Layer 2 of a small transformer language model trained on English Wikipedia (8 layers, counted from 0, width 128). Numbers have three digits each and are written without spaces.
In attention head 1, each number of a token's query or key is one row of weights dot the token's vector x. A token spreads its attention over itself and the tokens before it by the softmax of 0.177 times query dot key.
The model reads these tokens: " the" " Record" "ing" " In" "d" "us" "t" "ry" " Association" " of" " New" " Z" "ea" "land" " (" "R" "I" "A" "N" "Z" ")." "\n" "\n" "==" "B" "ack" "g" "round" " and" " release" "==" "\n"

Query weights of the head. A number n stands for (n - 500) times 0.00063.
q0: 409680551538493576708493241312765289578545522226393452583411515766517525331623535780395521624434493611655303398742535436486533679802448472535463551589447380589347514493542372431507358524397544558511476520648427597448405435489464223526403779413650727436407384390480510349461653523583625372507504660551408438486383534463503531426561546226608500579468534449600561521469357376545409432479
q1: 496741486563801496782447542550338700559568533601376637423557471512402587537581326598282465215588478625637751740292637317507702496373479567354452480516657550474525382222479322362451504584171452516574467583485629453761679582615418374484649620620372552642375427372389522504377346359341528361340508283453542550544540541551536387737474597604625530283667504309680482477448539486574401446276
q2: 564493473421291716507405467719719463242273429586558449425462524723751534273468561475642634630439411573421465610387492408429554478413281414548199633448552652514520485428442671650612700620597546676335340445323573357338511396504274350458629554577645302316717550488464371405449372673360554527318535476401497415649532687329748511507553478670482583529534468406608405555744547449425529519482
q3: 454255405634740687677500376464459526432533459469410617608317401405535691526591437688432514406596217330496393453610639432435568440442660385537549486432544500444472349459444531419493493458358335570558571443419537497288564622164487490560436435404476589511596626583493487348429546457607679423628532414440631525293490378713421606672627558616563611457475510601629352547628415600536730333768
q4: 462635762478597306350450414439428493546519567606356567449548409564557687525648532419398339441479398544663561529488692760601497376606559316551500553629446548260450532500373346574466449359509503437633611416343500913627599525449364577480487409397552357632349640527371354517450534441437437514548624515586589412436497419539563538599395584520563433440706488312650518545413605559414557471411
q5: 341565614497369525385497658664526654560342636402595420541692500469503479669430458520433524493626650401360745373391353308497562796396314466431537568535635420578631534390535608593564449364375580439556523500458613436576493402326449389745437290470444770606467667496413240619643610478572720623418395536372466478364454341559603432538577528453257521545579497335615401566520523676251524342342
q6: 301306526266333641576447639696500669622459567625594413432548406490476458413555592562420564543420479494341557310621226524375607348592382506363430543494624465360582494468441510615659723476376341526591329485481371390430573491653373522477537623451532475527513456366592416456450577558382527665639493536731649482466518658665797469497509574483386414481520618648463573541478621453319393410443
q7: 355554449577459443664555524505437439394504500484360546672722444432362541581542627589416230627526546559764454362689522750284346335411327311512527655432334678627350594322361361606601320576531523287528371418417461504608744577758603477344507456485544716768321583760656581508801404678489636443440322567305386639291549643545437391480618612511492400718295481461574492591311480602818387516308
q8: 441786673427659586326362560599557513729609388389396464331663521439486698581493329374544382316591420578554564598555593428627460361383493640538387461450405401426720526570518473321293516348452366476542631596496395596472839607338598723299258528482504600472329676325449611549566604556210614246590730725360630615667507522482549611526515420414474503425497622328515381470430516710411264561575
q9: 441465827655529205548500484505455434454666458452426504788399670299504529898481425625512408377548450421628424421493687450408281484560848426724508553593716456379397215573467448400383445416516573141561619564540362630529528306491385481612682452500605488610441562732754500333456567277496566619598559696451450533423504193331507434496223585431472517668616531500508314711516648511517492367326
q10: 550457430662412365728357514422592391371388589456622442392630619511376373393658593643693390477548395274314554580461671354458650638399196269664269530411671245635365590422372375611660585727532661613711549503536413537309623450640483556739675617576643401608408563437475355562490500594464367487507229548415428466598372560459490411663475640516489472553331294621471563453358469386473486574449
q11: 585627418532378534515621566425588614618378703349435563649400587654506469611452559643426380479354497372702300272401455513500598497301466510480593291561390747545306546486503718337565504436584650266412545497430582517524798322589583497562442683437527506627549351500394319607442268292509465582428542588325599638548554484600503376480391591638444529471515367684620573440477508543511444399378
q12: 549496165277519604702525414649365588472867513584412367557601441547534511511559393666611616608654341220346458679549315280434439575500517426604386419438579536475520421628350236287700435445356448429569562588572347588541525430423510514526455404627598493428462575581469623773411538467419657461377477459472179560483476686520416525518652612386539631543605416464504531719633373397608543671486
q13: 455562680459515565639351472295520633669486716318666511414444581408427493686476492642514422587620333465517675563669705554415392556632497431451493605446408419338699321687415621588283440473366602463346592305465325486552598445579516493328421591493336338276407378618422380368604385357331654654747630383677382477666487510264503396620568347471601488524555421457617463496541405497443472689682
q14: 379503624583463617549437380576433567510461528648546470762590519450604559584486532668497511401598538690538398702555572469599429553408447545529469496659421557458635507653480317794291594346618449530409370473097451427272354493519368628652470592558514507625271292446517549489399203385510559384486608685508326368627619365625593311557503550403708627430458427358465558646521521299726609698383
q15: 438465624655508727710492381661157385423385269561669432568613356306708475418303651272569556612135342520715415520410375481450618552457664453480654492443348640586400408516615621448277479734367458649614473312688250353681432636470597089504380548485650086699546493345647434534463546636543542515667441436473565589550523562455421685388539633533575566689533473385461427540621588426453595528484
q16: 448424526340640435536562451438612582517545531603559504354523327581202514328527492641398398496604500375676767353452441507419556388425366431525412442287676546644529535511438475318431601601322456431364520546609563654504517527327425690588480581550550562474415506285385541673190389439440613404793415739449614364540600627420438665605419837592413433379605658375548430647637364464345458550409
q17: 442552485594535383555431633496525433423421474547346553543525664248639394493535563755667517627408542661587296553395571554503595543536488379563378404432517420578556702289454453358552532449415638476283657384617401571437384468575395368177497356459615611426493600579403549614497430466355559545389658440373446626721262575557696363457526648295745427434512409585559443510516587448504559473735
q18: 595360546804451372421332312652517362374585640432553489470540414331601489751390555430727769489598442475441620319593508408562327404492510406254555551424586393625477397547477360576350481548538332607518380477489451554664606576428699500693332497415342514372504269596497448431516579372490674461368392574488532622442541566335517399361750647423655522574587528599298293667330395484573641525719
q19: 446536413350539447612460581583566390486602603642583426594541504567521413417233508709305830671358290467561333427417636468769446592338469532363535397321470452435575493549503704391514340634547461763976553400397299290570430478543575693381503287388321554383558577456315565713558383507380462336545446577249593486380542615528607612335546489557493490586383439618637454603665531650547580534504
q20: 678507462386711557296309528356484542477600452525432427419568345500474482351517642415353479786161487438475463486538473483527332469211551520451383275293434635645513517330696542705537570463510710295475560562420462496460666554489468433442465519467437476313453667783400551429468500436641493692612275395442741542423385503333422483673553682541548392610525493642493543555588602426746562504631
q21: 493589517560769422367432540320364496483694547544265531296412468460445418546661308596395318403488622543621420640199532438510641536151497578602545657449449576405477500552379453423394439715465490493592427425446636430432374669496544521726464673352537292607523507558311560504560336537320602421627451654630598503420761525674490397543517328585708469559638648227298317562391598523484479735392
q22: 445286442510408366426445650713629648459507525347573470489477366482556308414582484521514390500751748437571526612471276345632715486338634473412446351464669567541698657421441330396558698601383466751346321480359507690537598497549448640529544245530592462575478474527466593632325522477598537545667400583543519552554172462686543383633558443589340316536458534769521456359318447500523326639510
q23: 566513592412469420434510455755543673534568523339548510400518358408319303459572554666403356497675459526384534587532398519553658477469400484559597460688650484538470354367455598373659431709494491729477453418278645444374558468416494472781543626559444560476281536342585433497476479569462571506444568518708676575641290541448445583263550250609674392464621427363395425334459607578584439358361
q24: 317395560493508429394481393254475449555549510244462630512536446624612453534418568553541585397327408621660439447555650430456350393455728204611570619554389512354461435649436577592309150313212603417477596590508344242548496761488735559576490726445391421463625517380463874627324605578188480483384395312500469571566522350529586707615430434590454630493528657581556540354425474376496325702713
q25: 480415549357545329513308575756358700604514513424543207573608390475473674578444369447472297478480580543517466453428287331510352439681644479608351493369406511384487468415610736296525542472324479377387722537724546467353461360566808545474691563562431496718508530453434377523550500437493380634428659599323402443386555437578625578500580275555404701351461430620754662644454445533682475781407
q26: 553382484530371384393422582297481458480677563597493554649474365579351451477583292574361524348617665510349710425225450608671388582500560594665605599601352500487532497689487286548554678454413694337566536619545269388500500590221322483511304459578424587504381447482556523529421504503664614509464493762270321563664500353481535564674599548525439527420516470424181480534420633595585510465592
q27: 367598383389388674433524424533500511659599446479418613614526564472539685514463466307780514579500477377780350373522693599341205596359442324479453393521316535460401582581529514545524383652443450547458224429458401496449373601766641366500517271464493308346776566533560540356373336557531442472641395484608519417530493487507506619355507497409647816580560497569361526611423445554522678517703
q28: 406643370431526635503479680521453606323500485525448350708413380479470551528500382587551575460543384532424369521615528259527451617549398323418538763644546518472520673065612400612642447381611384346666473643621595609507465510652530342404591448470507497632369481550332476435432571422516485755725370550401449487544281486450613737596623489265563611433661521638542378159524476379500507565306
q29: 411466579530482614516704483693471573483593328451374267500273458629578454581366565510597434489435397370331547534640334642653489462578291402621497418563635642594551335288548531727686372851490334335486394526355599708333414453670436390385380538460469628438704440344590584452551624516422486450389627471531644506556526409513603419345563500444421374687500372569591635296429480532352493640610
q30: 391659515526583442406484484527565526522490688423165654440705471497513473445276295640567397500536478458417483474593356297529476381426346406473627326423503331487316668551509420485403482354581392531594599562394559422667513510465589487562456524686473474493253446368506416585321528591548662548428667456781449576516547565409398461642519553620582356389545649603562446692374651690632435654704
q31: 507273700362536563224606462591348466441511584449564577496327180481373468466649602477608663420424552686344545320556474577422366404710489602496533492523581469598607301587347624493379455507737496755473352543369584402342515583496521354736519546570527519414536616496604673397603561450566436577135662194616563340378760545598536606465389597444462738281423436444500728354631390514252424652726

Key weights of the head. A number n stands for (n - 500) times 0.00067.
k0: 538475494432533425331656487583417518579519564314397373389586531494431542605482623413473500614563451147440600324563578497470353692419606506395506585705503513491629569739491522485454436418296321598403558556376494464600304463490632770549505538470599342587430532503362531154544293584277332477578563506567534588543491552629506345491488503423538533625468621447652476570509423532527484606660
k1: 465429516382482561481548469582471469207545506532524478496695314374261464439463274544580423432508436514364716528600276480537507386444465381618647389335667347625417383557545455500415750473757330471532297471493644369456410564307635507468722388586584544449405734582637351533583500430616659736654689569453509506403612645608370548327543391500514663360364470500398563691584453388541524381466
k2: 503397615523414416572389554468180655360473500596473353569356504534641402550526587403411414679328497446573575581546500699461547348536604603565543521338469725523277530684601490374400388419454556391597438653520355562653409629562506329404613616552462507464446447383592566529722507466746401312568504503424435745255452623712411537524343308386564417462410347500487649500599529378642416658422
k3: 414626606422305457465646433386606593509522528305446466709268472539527615484385599651562422420542333529205571414668414537522612570486506403233691500627500474541242551575467620598648561352469543653559528527561404389530583344307312463540500639463529610575514690438472522669494537462503416730448594388518308473472424472494521560324373380485468659403608506461582558561434478488310506487663
k4: 529569516407576446278598653441440435377578505606531629503448271403445339446725371600539509389561522560295562457526396453584601685366624656410536506459532372432503517658476406576432747500460480482571464470590627375512503474416619565488568377378450608599506564415553611500329580444574640418522583343422576444589423591484446489793556479600514548445444602558315436480534586575412339603500
k5: 514443422568494682671449485598738436412557410608578304461294636580408375452497581464597785579621494554406539588561446690661420330555429452537318368481473506429508558528373666545577574544545503667574570537646412491407348470503525544348614436564574438432522431546597372533419404690506436423653506471282517506512433497454363368230456512503560365414348491503449439457485384697523584565500
k6: 652565205471522410489473443611526446277461424497708427433520451573511497577456567429442637612437445291432344530274429480677525626432444633470573553436467452706372554620483585371606500439748628447426590282588494485589563415590545427487352500451524627465376500607555603506586659486405503349603440497433473620535385685546514450524422463443542592526313444661444549419556411475626539613500
k7: 612555526649835510376562413281296455533450571465432550483488517598524629678397330500600503500500533525620487547316535464590450559554558509399545429713462459292573478590706453488506593347714530588286560506440357673385600326356459381451552546470427423407236572598476451510333238428551654566625638491496545410563634485491503349487488446554550546360460607399454332582500548445561348487593
k8: 530451416609600592427403556778537595389166523497448399391667352267500514523503423400624689432641497734433420451521511500614538566613613513411735371380596682638689113507378556549532615544368481756600421475368631399507546461511595481473547321428550494420524569465551532602436497439426438455384628435574512521592531539628589445438633437449438638531503661646510456286404375613305497550569
k9: 474634477503497503687651256621416574622547522423344581541566580352515457512549507590445529431762506604439487465486553643463460421834456528468601415616376379453656563354267231512553524619373476503539531440589475393350589547609331485470447450376413478871537584360509534469415466500279653413581537446489417565619561466419482587519310442367636456407477680376372473560379425585503443571607
k10: 463734439425567452352563530524544504593600556639493521546374577449497376464442663352558365604249474533748550563491455455590447483493304706682613528476228359539506403651752412534516383593549371552578526585487460349482460644507494533308444398375425248550359665684396539705639560515591493610560437519245597525510484219620516655453490442543530357454482441641500410487641590199619463585577
k11: 621569405387661431508267482478434510627357433578446519565532762562552629407500388491497583589422417430507519604342479362580587454411326503322574528344500454461611500578472503517569562421374465405478627365660643569690408452293588720692551477447246563523484410606453404543599406503508686556468668343500517540409515449648345575558556373472467476545556674422470321675473378440685564456622
k12: 165516485541621608518584327418429526513373572364435427497392378672385514568440667523728513558424395455527403408592353538554438562567515169487655470437404368490500422517384586564342441519311547255550427503566282557379451513553613545353410521779596497587500593535592577482467542545444510566590396748434405524592528446606755726467414463690503569534572407442584472434327508552694487597572
k13: 530558467557534460494487419643561514653410267582564607282515336677325630627302424427506434325743343622512497432556442712409727461476388525627572326622627458589563400650434356443420693494510459500378419531653432417572412640556340642415330554550543351390349533188428605490455658557438361385531732555424650635603562548522564478604462694482487477559533510413545466461595434455455606385568
k14: 517614546381444552509525641537512374624644481548466517430438417398557568491378284481530586438549682500553587431520430431267517393591518559601591494484611560340401528506418363249340513421349291458657509432626491262536406380470649448634487532599510598543503463483585669632584397775551441594563576729532597424515515605685453423591339376577469508348526358374500283364479556678415484465603
k15: 596449382659368410510555479272750593510476524320541434414644622394632356425666508747429352363515473662692422441592539607617323427485591517468614619574437511725374462297448271374493478560630597352592638592269490546625267599455279585485468731420401377330485385726449721474471330445513383443517610365496528264530374507470771449510500528475718540554414326523500497549483509523605573514497
k16: 350575607426269837442474444532399485612420450389467535496657383436446579363616470638542524490599342464428511547397455378462472387432574650547738493409527443370614659684515470494559638458536539265486433675497457630318453607586469610497539429586463555206511573633458301590607645727621559646592570478324440685462328523614537369410532385579622302532372555659408376353445348497529559598636
k17: 472482584459455591514690561536431453412491497642626709386537527408653538506532541431388377364393482518609668372426503547523671576497469300506576292438482463479588515600687595540530468518440623500516447288485494478426485551399443497471503371564373402629298380592432536235646416486621494395491529624541406418597430417699580446460541485644627527702531607317386544497485644571451310299257
k18: 394644465547603586580696542500484535681601369500607493537585622539579554428409666243419532413473466576546341476421617540628673378466516630475450478631437616759471361343296500681541385473425537551560554628546465607350402343332315236493398657570588374400743592553561660425416526548333278833500720312453532403540563578361631562570325493437264460524557568372503423472377497487305427383420
k19: 331435529614449568519452428027510492637493239588473621467315530476549536229483492605634458493408587421702654417390752420450687604285645476441757589588413670602494534574342528314442441493368593568422320562576603521587396388444642507366425430520304493485602623549644486846535438490281496522641464454527575612403454327552532435393500612494328536524468456592609666653446506583567576535366
k20: 569519458763473342437564552527614536453357460483500662382362682457667594647607453535434339419554339548551362559370584497547607484570379593729547604533310349357497432443367826694574531353430503300351500512480442420613555624416497310520571317531540730652558524440655535433482469458580548464457565488529447391425425484309555417523585451595477497472643605482583316657376448328661280404468
k21: 550383571516507693548538513397457464450506469471602364418582387370311507390525586500618308383741500538419787378436608435537391400493428459584503397359519432283378535612452393416607476556557292400641457648380634378527555475379581397644586485660474576332619591545257491766684531512628587400442578442677643402382509424466627475597506608547340475353362598504427426477733473491309628444571
k22: 355550589500528417441520644648690414380497535640560418518589518327608479332243653503500656625474315400572582664333545326277593336569531437476523483507358439477765346362516469566553711484589484371507367402595467565528436438384462533447444531455592559411564546638510684630810671649649433561551274471466403472474526592389541358631455452363700444543549503541186426537598520550486293524507
k23: 497422491494413588409362652492730285460415606706378453629715458510524441323389609528613462710378319378455668370572461497463534456558332649433445362487385497463497481549574503417494554527581564586452408613519658445323490392595574426361540561585574773362600625462583491316503460629379450572467440377400506233439539571581660522586623535333585533445384553560547561525754361465377560484569
k24: 497589531630546507537536407564437782580553485476467564432481310699472624569607374356532483137559329460408514350609709606619546390704447441416497469524628510418506230606475564571461333455709532462599581651396759370549326484586593672615492509331334399514334524251474546529435560522388594664249504500639639435519522340532625503460471551615387456477448549407520574614471314478536500758533
k25: 468438345674661513575559297612675531563260415624540530450585442414637694482482542648594680526393330379612467569489374470479457419688500534443270597532579475531468581304602427319442510494494446344708527303598522397480547546628611643471641442440354454460503523415567390567422546558537431537396526461451537541675419356500339771513439522483528456673366561528331464503319574575426419646559
k26: 392616367429500578477589486627418553651620515491351310437471414438598558602600329439413432561506538547477447436645535473546547472569599530534557512620356542464581550331411633630508530468429338582489346492449478575459371631596675623535572461495631544577731415509410399608448571518482687462535429473459495482546441426630639417550476582414383339391398426428533521390626415593379375281355
k27: 618679576512413553600592459207530518574417601322525635544485560623615635453401688616379445268401512681668483570457643448509480375370518738494500632425378709394577318569366452521469551528603620304454565587352630448638494578579589422503431718463733347429436482407382437373462466300454467401381476421644694447679601481470422525458395387607544575398445647422550567423338578488555487455459
k28: 508642483443535649568445405617494439414649505562430620510506382584451731557482599419441432529361562624526532628533387415470490564437514521241326459344392420389651512575406643600208441423419258596634479416472607393471610650437449405385635412553488509585396464626631635467407270551550535397465513483431522520459707611503489440475420574550619476624433290432443638445407521534800588640503
k29: 675767569289535360656491530367372403573485537485676468481384394521663469550374815366468607647433339434619298467626534567474462609484458396357392478451646509538707479463520418511411506526530567444515442435391530519522473376510686336513716481566491633413618525432482506354508414597464516426549475523578475615471440538526588515467482469415686545411365453651473607564550400307493659595551
k30: 405286511644624537402473470522563524480533529629583516332500580421500403657430339458558454394530585506254635419489250471625599506568570604482520522365403424630287413686449518691571590526373672462525520480515485565389588249425618465560565561538595583445462478546497500471539561556308585401509389428422585595634653459549452610273494445607293484550745420419310462403568413497533578460639
k31: 644503561656117490682444447647390489542470439470526461696500361645576438510432470477513527386419387358448348250563451484609426593432540569450226607381554745578385543493528503432769305529543613441497390425527444367416600399694612542566522525420588418514560469374445425565448624312424402692446468509399557550342430689402716618533587838664583500474646500519585637436467607438407507564447

The vector x that enters this layer's attention at each token. A number n stands for (n - 500) times 0.013.
0 " the": 519649545521438821423546610613514357531482476464330488593718488345325580503504281510688466137664582663317583429729543520430402476537502399531723453321606533393449448480345338533502635409661373521544555628525492393364518534591545489579565402447616282364668567389318472576424588599525592553266614402581622447575587575521452452559568491518309646322464623397485512386591415544258579287621
1 " Record": 578492505424325731489573595562441343514399542410453614525804341445231697486503345469777376096766559536217610318511593615434468352577560517550658410437578492439320495479446529550537655525633245517484550595458462422309390558593485458601520442461517576490587618436367455568393493516452597566409576498633632388669583539390381585538604557401428518386437593530478487388521511639219655327713
2 "ing": 571548553431407771512526515640393433577355455520434529554631391409197626316454241538816372075804578592205591390573567623366402462578549480612655348558536436379459490489412472491530688523626317543520468580474541402340502553635472511613570396545509528382595627435409447543383468562491584585445639485582570476676519644428522590511531533471368587408506626361435361390550476585165571317697
3 " In": 550518472460333767534490553465479448448388476505351579490768405381250632407430303553698332037748518589224611377598473627474422473535529512459627369541540520367329492509463469508613704520569289523619535585452537375397438505583512465668566422443556506485653564467396512444468650540528530574399671501604624467656536622504462522490574536554364433375433600483420359472562426563135700341804
4 "d": 535569484478367720518507541595491425537398435465408520609664387421157635337384296557713412109842611665209596415574508636413406397636554433550644370529588549407475552467470528499568635529597280474511503687447616373437459564589566551655547449576516513453529575361365402473500571452481576629396576468570522353658542629481373572550501560471382565388476619418291327479630469599167673322603
5 "us": 543464457403385657596486632612405371475435403467437624619753231489250634386423215503738447113787565560273706422650606598480434425606498457612599321589587565399372531433384504476594674503662333446550541542453510398404487569595539480581565469554546582327581670348380425600458526493493645576453689475545557368619559622427445494491604450513406563406442660351389370381531511524246543372722
6 "t": 564604477473373643492504567574532403586395477497455545608694394463220618348512231569737383207760568639141640418570480645397324486570519513527663294515514529375419440446538482471526629508595238500587473659531612383400390512609606506586513403561570550471516566370351399498514522566510623601448650427626563410646606570409459538524604558448339513431482623404356262408664441579132664369628
7 "ry": 472550518493366736541503580532463373469526469535435539553690293451254687338418294535692429198828574524189695319617572610435455375543499452546625270556689546293461472447439478527572633609647305532466508653458504406415462626511512567527505461495572464442566601369359456594506534598521625624419588431476558449689532604455369584467663491449416551369558679345386393367520487548156564360721
8 " Association": 549555462447397677505524558509459360500452473489452563489734280392294561445419324525715423160742524499190665317574623658481441371496594517585569388396682566290377362476407464546508616583610275505501503553426580468428496579577517453548453451468575592418632474432300463556417539531553680592443542493635645514667637612360502593470698608439356497412505614497491354314542534575111631370790
9 " of": 515583502415326839537567467575489397589495476513355579514656307450215583371428229518714448176698508597143638447650551637438459406563507501476654345539566468362384454472525415559584697551657208603577445604405560461343570490572580463548518433477548483410614574499460481508508596541485673529497630460642637449623550605466473444475607508443314596427459589454363333458535385550161582312722
10 " New": 532478519421334799513540593422403390506397543449422603476719384421217633368477266438734407227771494616179671342570497585484454361565568551498683306504641502488386495499457525450503745551624303527593570574443535356363461452568558565486561365486537497476607597492374411506380625557501545549435613543615592496614592638346478462520608578428341551394512569456420417390637414518192643400791
11 " Z": 496494513440386655522480581612432305466393518504427671480656321427281566448405210561641437213803559584268634363637466677428442492610521528509623316488638438311440586413344437580591664506677263519565540672356478419339365484525508548602533417519636578435634672361385409548383628529533619581490650477561579541558605663419428562478681605403398567328418639444455467408504450468216665383669
12 "ea": 488512513431458665429488600627428445538541468555486555515760331450203547341338212563716506029768557543087602302627559617473473402539581513555607387510666572342379362458426551492580670457679344485575440504394613482382539487569595465617522433523555522474626549399471447655433453547579629510431605468598508549644494634503378615501665567440351496458458548394407331425576372604267592392715
13 "land": 559518460435457736499519589591483345457442549372468559563735249431267630382420318401695460193834558518119742365655650555451405385496590490534529337489658490361394528533358568469529732567683324476507481625396478407429520461536565551523488477473569533391609627407357416652407556530557618574397625423561525432641637566377446562544623575387410553424482590450415389393579491565216589361743
14 " (": 464532524439430696579460549621440313564460406571377590491690388394274538440475213475728542195753446654097479358629493629451449347421581476517548415524614435355369425436501461519586707478551270546555529609414520390369502604511548507538594394516605567446607594517431400568498700636525690582415661407706614432573546584448423507508664625457323589332422602528403432481556462518168605318699
15 "R": 443466498424244661437498607685525395532565535505443670596659375402193524377503337480570433178765584574253546330624477619444388409526524516573622354456664453341412497467419464473560686557678223550467543629407498440402346479581539533630496419526551550590642631365390426623466676605531673592452673438539599469564593656386381532508687494413363499356472602509391370471600509492108679425646
16 "I": 450473496375359634507420619610546416507501530497430542535754322322330641324465181572711464212774538480161585288613506618448408437476559521578598300516670498359377523536440460537649735580700299624504499549446495463360433486527493438550565471492524539553600652378349499550491646570666666547430718426535602385555546590426399552421503532436452589377497587453417363387608445556184598413727
17 "A": 478503476406309695500403587672541356477453550523396566516687352330206509333440252538687454170769537534256591348609526674527402431469550544590596355424650437346385464551377373492604717571696255549494469620479538430446425453635584452606549423447495548482645650416354538587484678522632605574438681520607617453596533610434447579519545549433401521358511554455445330447600516565109558404682
18 "N": 424431484423307644534446566640511395496556552530420623547720399328127505346430252483629515124687547566276595272637450609499439377570514513582606406486642451414422538481435476443621666515689294546524471635479516455426379447548575531589546449557517522452612641435379419584404618575553633620450620499664588446555583648430403459527680649464352495368523620487407349386644480439124590398750
19 "Z": 470453495426348631470476618671500362490465541501471688509674267361244517390390242544619516225837569551235662376654484694432408466580575551650593356448640386373430587475336440503601671501704212538492532606447477408359415460572528513566543430523571580508620683381370404582415621538543587586478637464565606521555584662394430590464663585354421530358477638446424385363528475446221625387674
20 ").": 527500448497399665526539569584536313566530413512469664502715128375306514412472273467648555094758513547145622427668560634474401348404619440475601397483623438358315544440456469538565594474611293520566555596509600343341512486617543471670536458520602593457566531586433477534544708586501676510422599440613569485567498713412517535464547524468372536328431552510362441406540495592100574346735
21 "\n": 457497507503412737496418558632533398548484443536359582464658307397235541434464295451684458188758524623116549339684576685463479367519560459465525277524546500368359460429434439504547712437654294530550535600552582424388549427659539519630526427528691583399575561543328373576531712561543601573430680447577609473579501579465463507501579537529358485251481634588440468391463536543118615350695
22 "\n": 452496508485380739516416557632533397567475452527356558486661304411232536429470296462699452176790503624099536324689560675467438375544546464482518275538569518362362454449412459510548709445648301535531518613553591399386534430656548524624530442527684582419584582517334376578526724562522597564441668459594575481578513575472462532469554534531352488271460628584455476390476509548121631369696
23 "==": 467553548513317746554467621691422374602500567491419495495670202392283544386442307490646585149779623599141610400712524711490448363579579548461575414506697465445420483457436537478592653477580202515572482592493527369323513482653480513523439490501635487499626507410425513679566669602525699531402605478506555386574504425460484543429463510522392515273471532623460396381559501479169521272651
24 "B": 460486495429264677472518638662521416589517502544446582588691372378163526365487211495637486177769510604247514399631389651473409440556463538511574301489699444441414464515381468529545640525698242589447478657459515425316440479585457466628556449571542539593614625359371470615502708588498510576516682502560632502593503655309455606498579538449376507444469505503408354363619387550108655474657
25 "ack": 622569470403353675531542521641515366497413427452499460627641297492211621386505279471775468185853479531159593373630495603422422370544519475565533360396679521407427446529416589508563693524653389540493461647529531375337423550660509551681554496552535599468570570348396409621440550585440674571423660502500536500618523574335429655527557524423419481372454446453435429317607492650110594327681
26 "g": 487563496446421709475482620676497429491374529505540542613655336436134552423356242494634520167800496633100636394661444670446329451584491480579528323493634476375492513473434470566540626478535252496536439733510569399432499476615570527528574467581548567549642595294395312621542617513546504558441576481513464565673558598453409678452594598518377550405466600441325354407571433541171627368561
27 "round": 470583524389346732505510511668566480488534478513473400576664331463191622345493184454702531251697534573125638295666460632437389360608616544564604322457622547501433493575334583466502609607561307606562446659529527460392494420572535491645519440560519553504546593468436369570444546525478630571453580444540543432676522586372413505551653523472387472482482532445428399293592470576063586280755
28 " and": 437528545389428886544487484613557394544370430597409494466646226369285563365467235469664509207874519584148605426682459607527385476513517450495619380520630499371392447506461384561629656563633295567528407562541527448280548440616544525501461421498535603447621582465336383572524756547565630510466604475647550480615523596464452599451539512524369505429425529488403405344648449568202578380702
29 " release": 479626524374342677529471474751534487637549473449521495535705340424234573445573275494745442203756438497030585350548529667483515398559601473558614385506583443486430476531406529576606602554590317574549509588542517430322454513613469462598496344511534679424547591438325529465460672555460569552297503385464643553649489573422425598426667554378447547424496562478481457261506473623105670291666
30 "==": 479523570512320743543457618744429371583518558511427463481682176394269529397432309468635589198752620585145628391710490707477464343559604543451569389490684455453424461434469521480615638492584178536593492589507543385314487476647486520530446495512636516467620518420441504650575700600535678528377608484495569387578499445452488537423494514520405505265466527624455403379560526483172522308648
31 "\n": 446471532500376749506407555696543395551466463547368520486661292419252509449441329443681481209758503589089547317696481659445442362545554469461510290525590522382358451413437457509572694457655288567553528621561609408369534430652541509616527441528673617407599591522352352560531770571505557561401684478572573484593497577455491540459591521540338489271445618604475483363483531555124605426659

Token 19 "Z".
Which token does it look at most, and with what share of its attention? 19 "Z", with about 10%

Token 24 "B".
Which token does it look at most, and with what share of its attention? 23 "==", with about 30%

Token 20 ").".
Which token does it look at most, and with what share of its attention? 20 ").", with about 30%

Token 28 " and".
Which token does it look at most, and with what share of its attention? 27 "round", with about 20%

Token 27 "round".
To which token does it give the most attention? 25 "ack"

Token 30 "==".
Which two tokens does it look at most, in order? 29 " release", 30 "=="

Token 23 "==".
To which token does it give the most attention? 23 "=="

Token 26 "g".
To which token does it give the most attention? 25 "ack"

Token 29 " release".
To which token does it give the most attention? 29 " release"

Token 13 "land".
Which two tokens does it look at most, in order? 8 " Association", 12 "ea"

Token 18 "N".
To which token does it give the most attention? 18 "N"

Token 21 "\n".
To which token does it give the most attention? 21 "\n"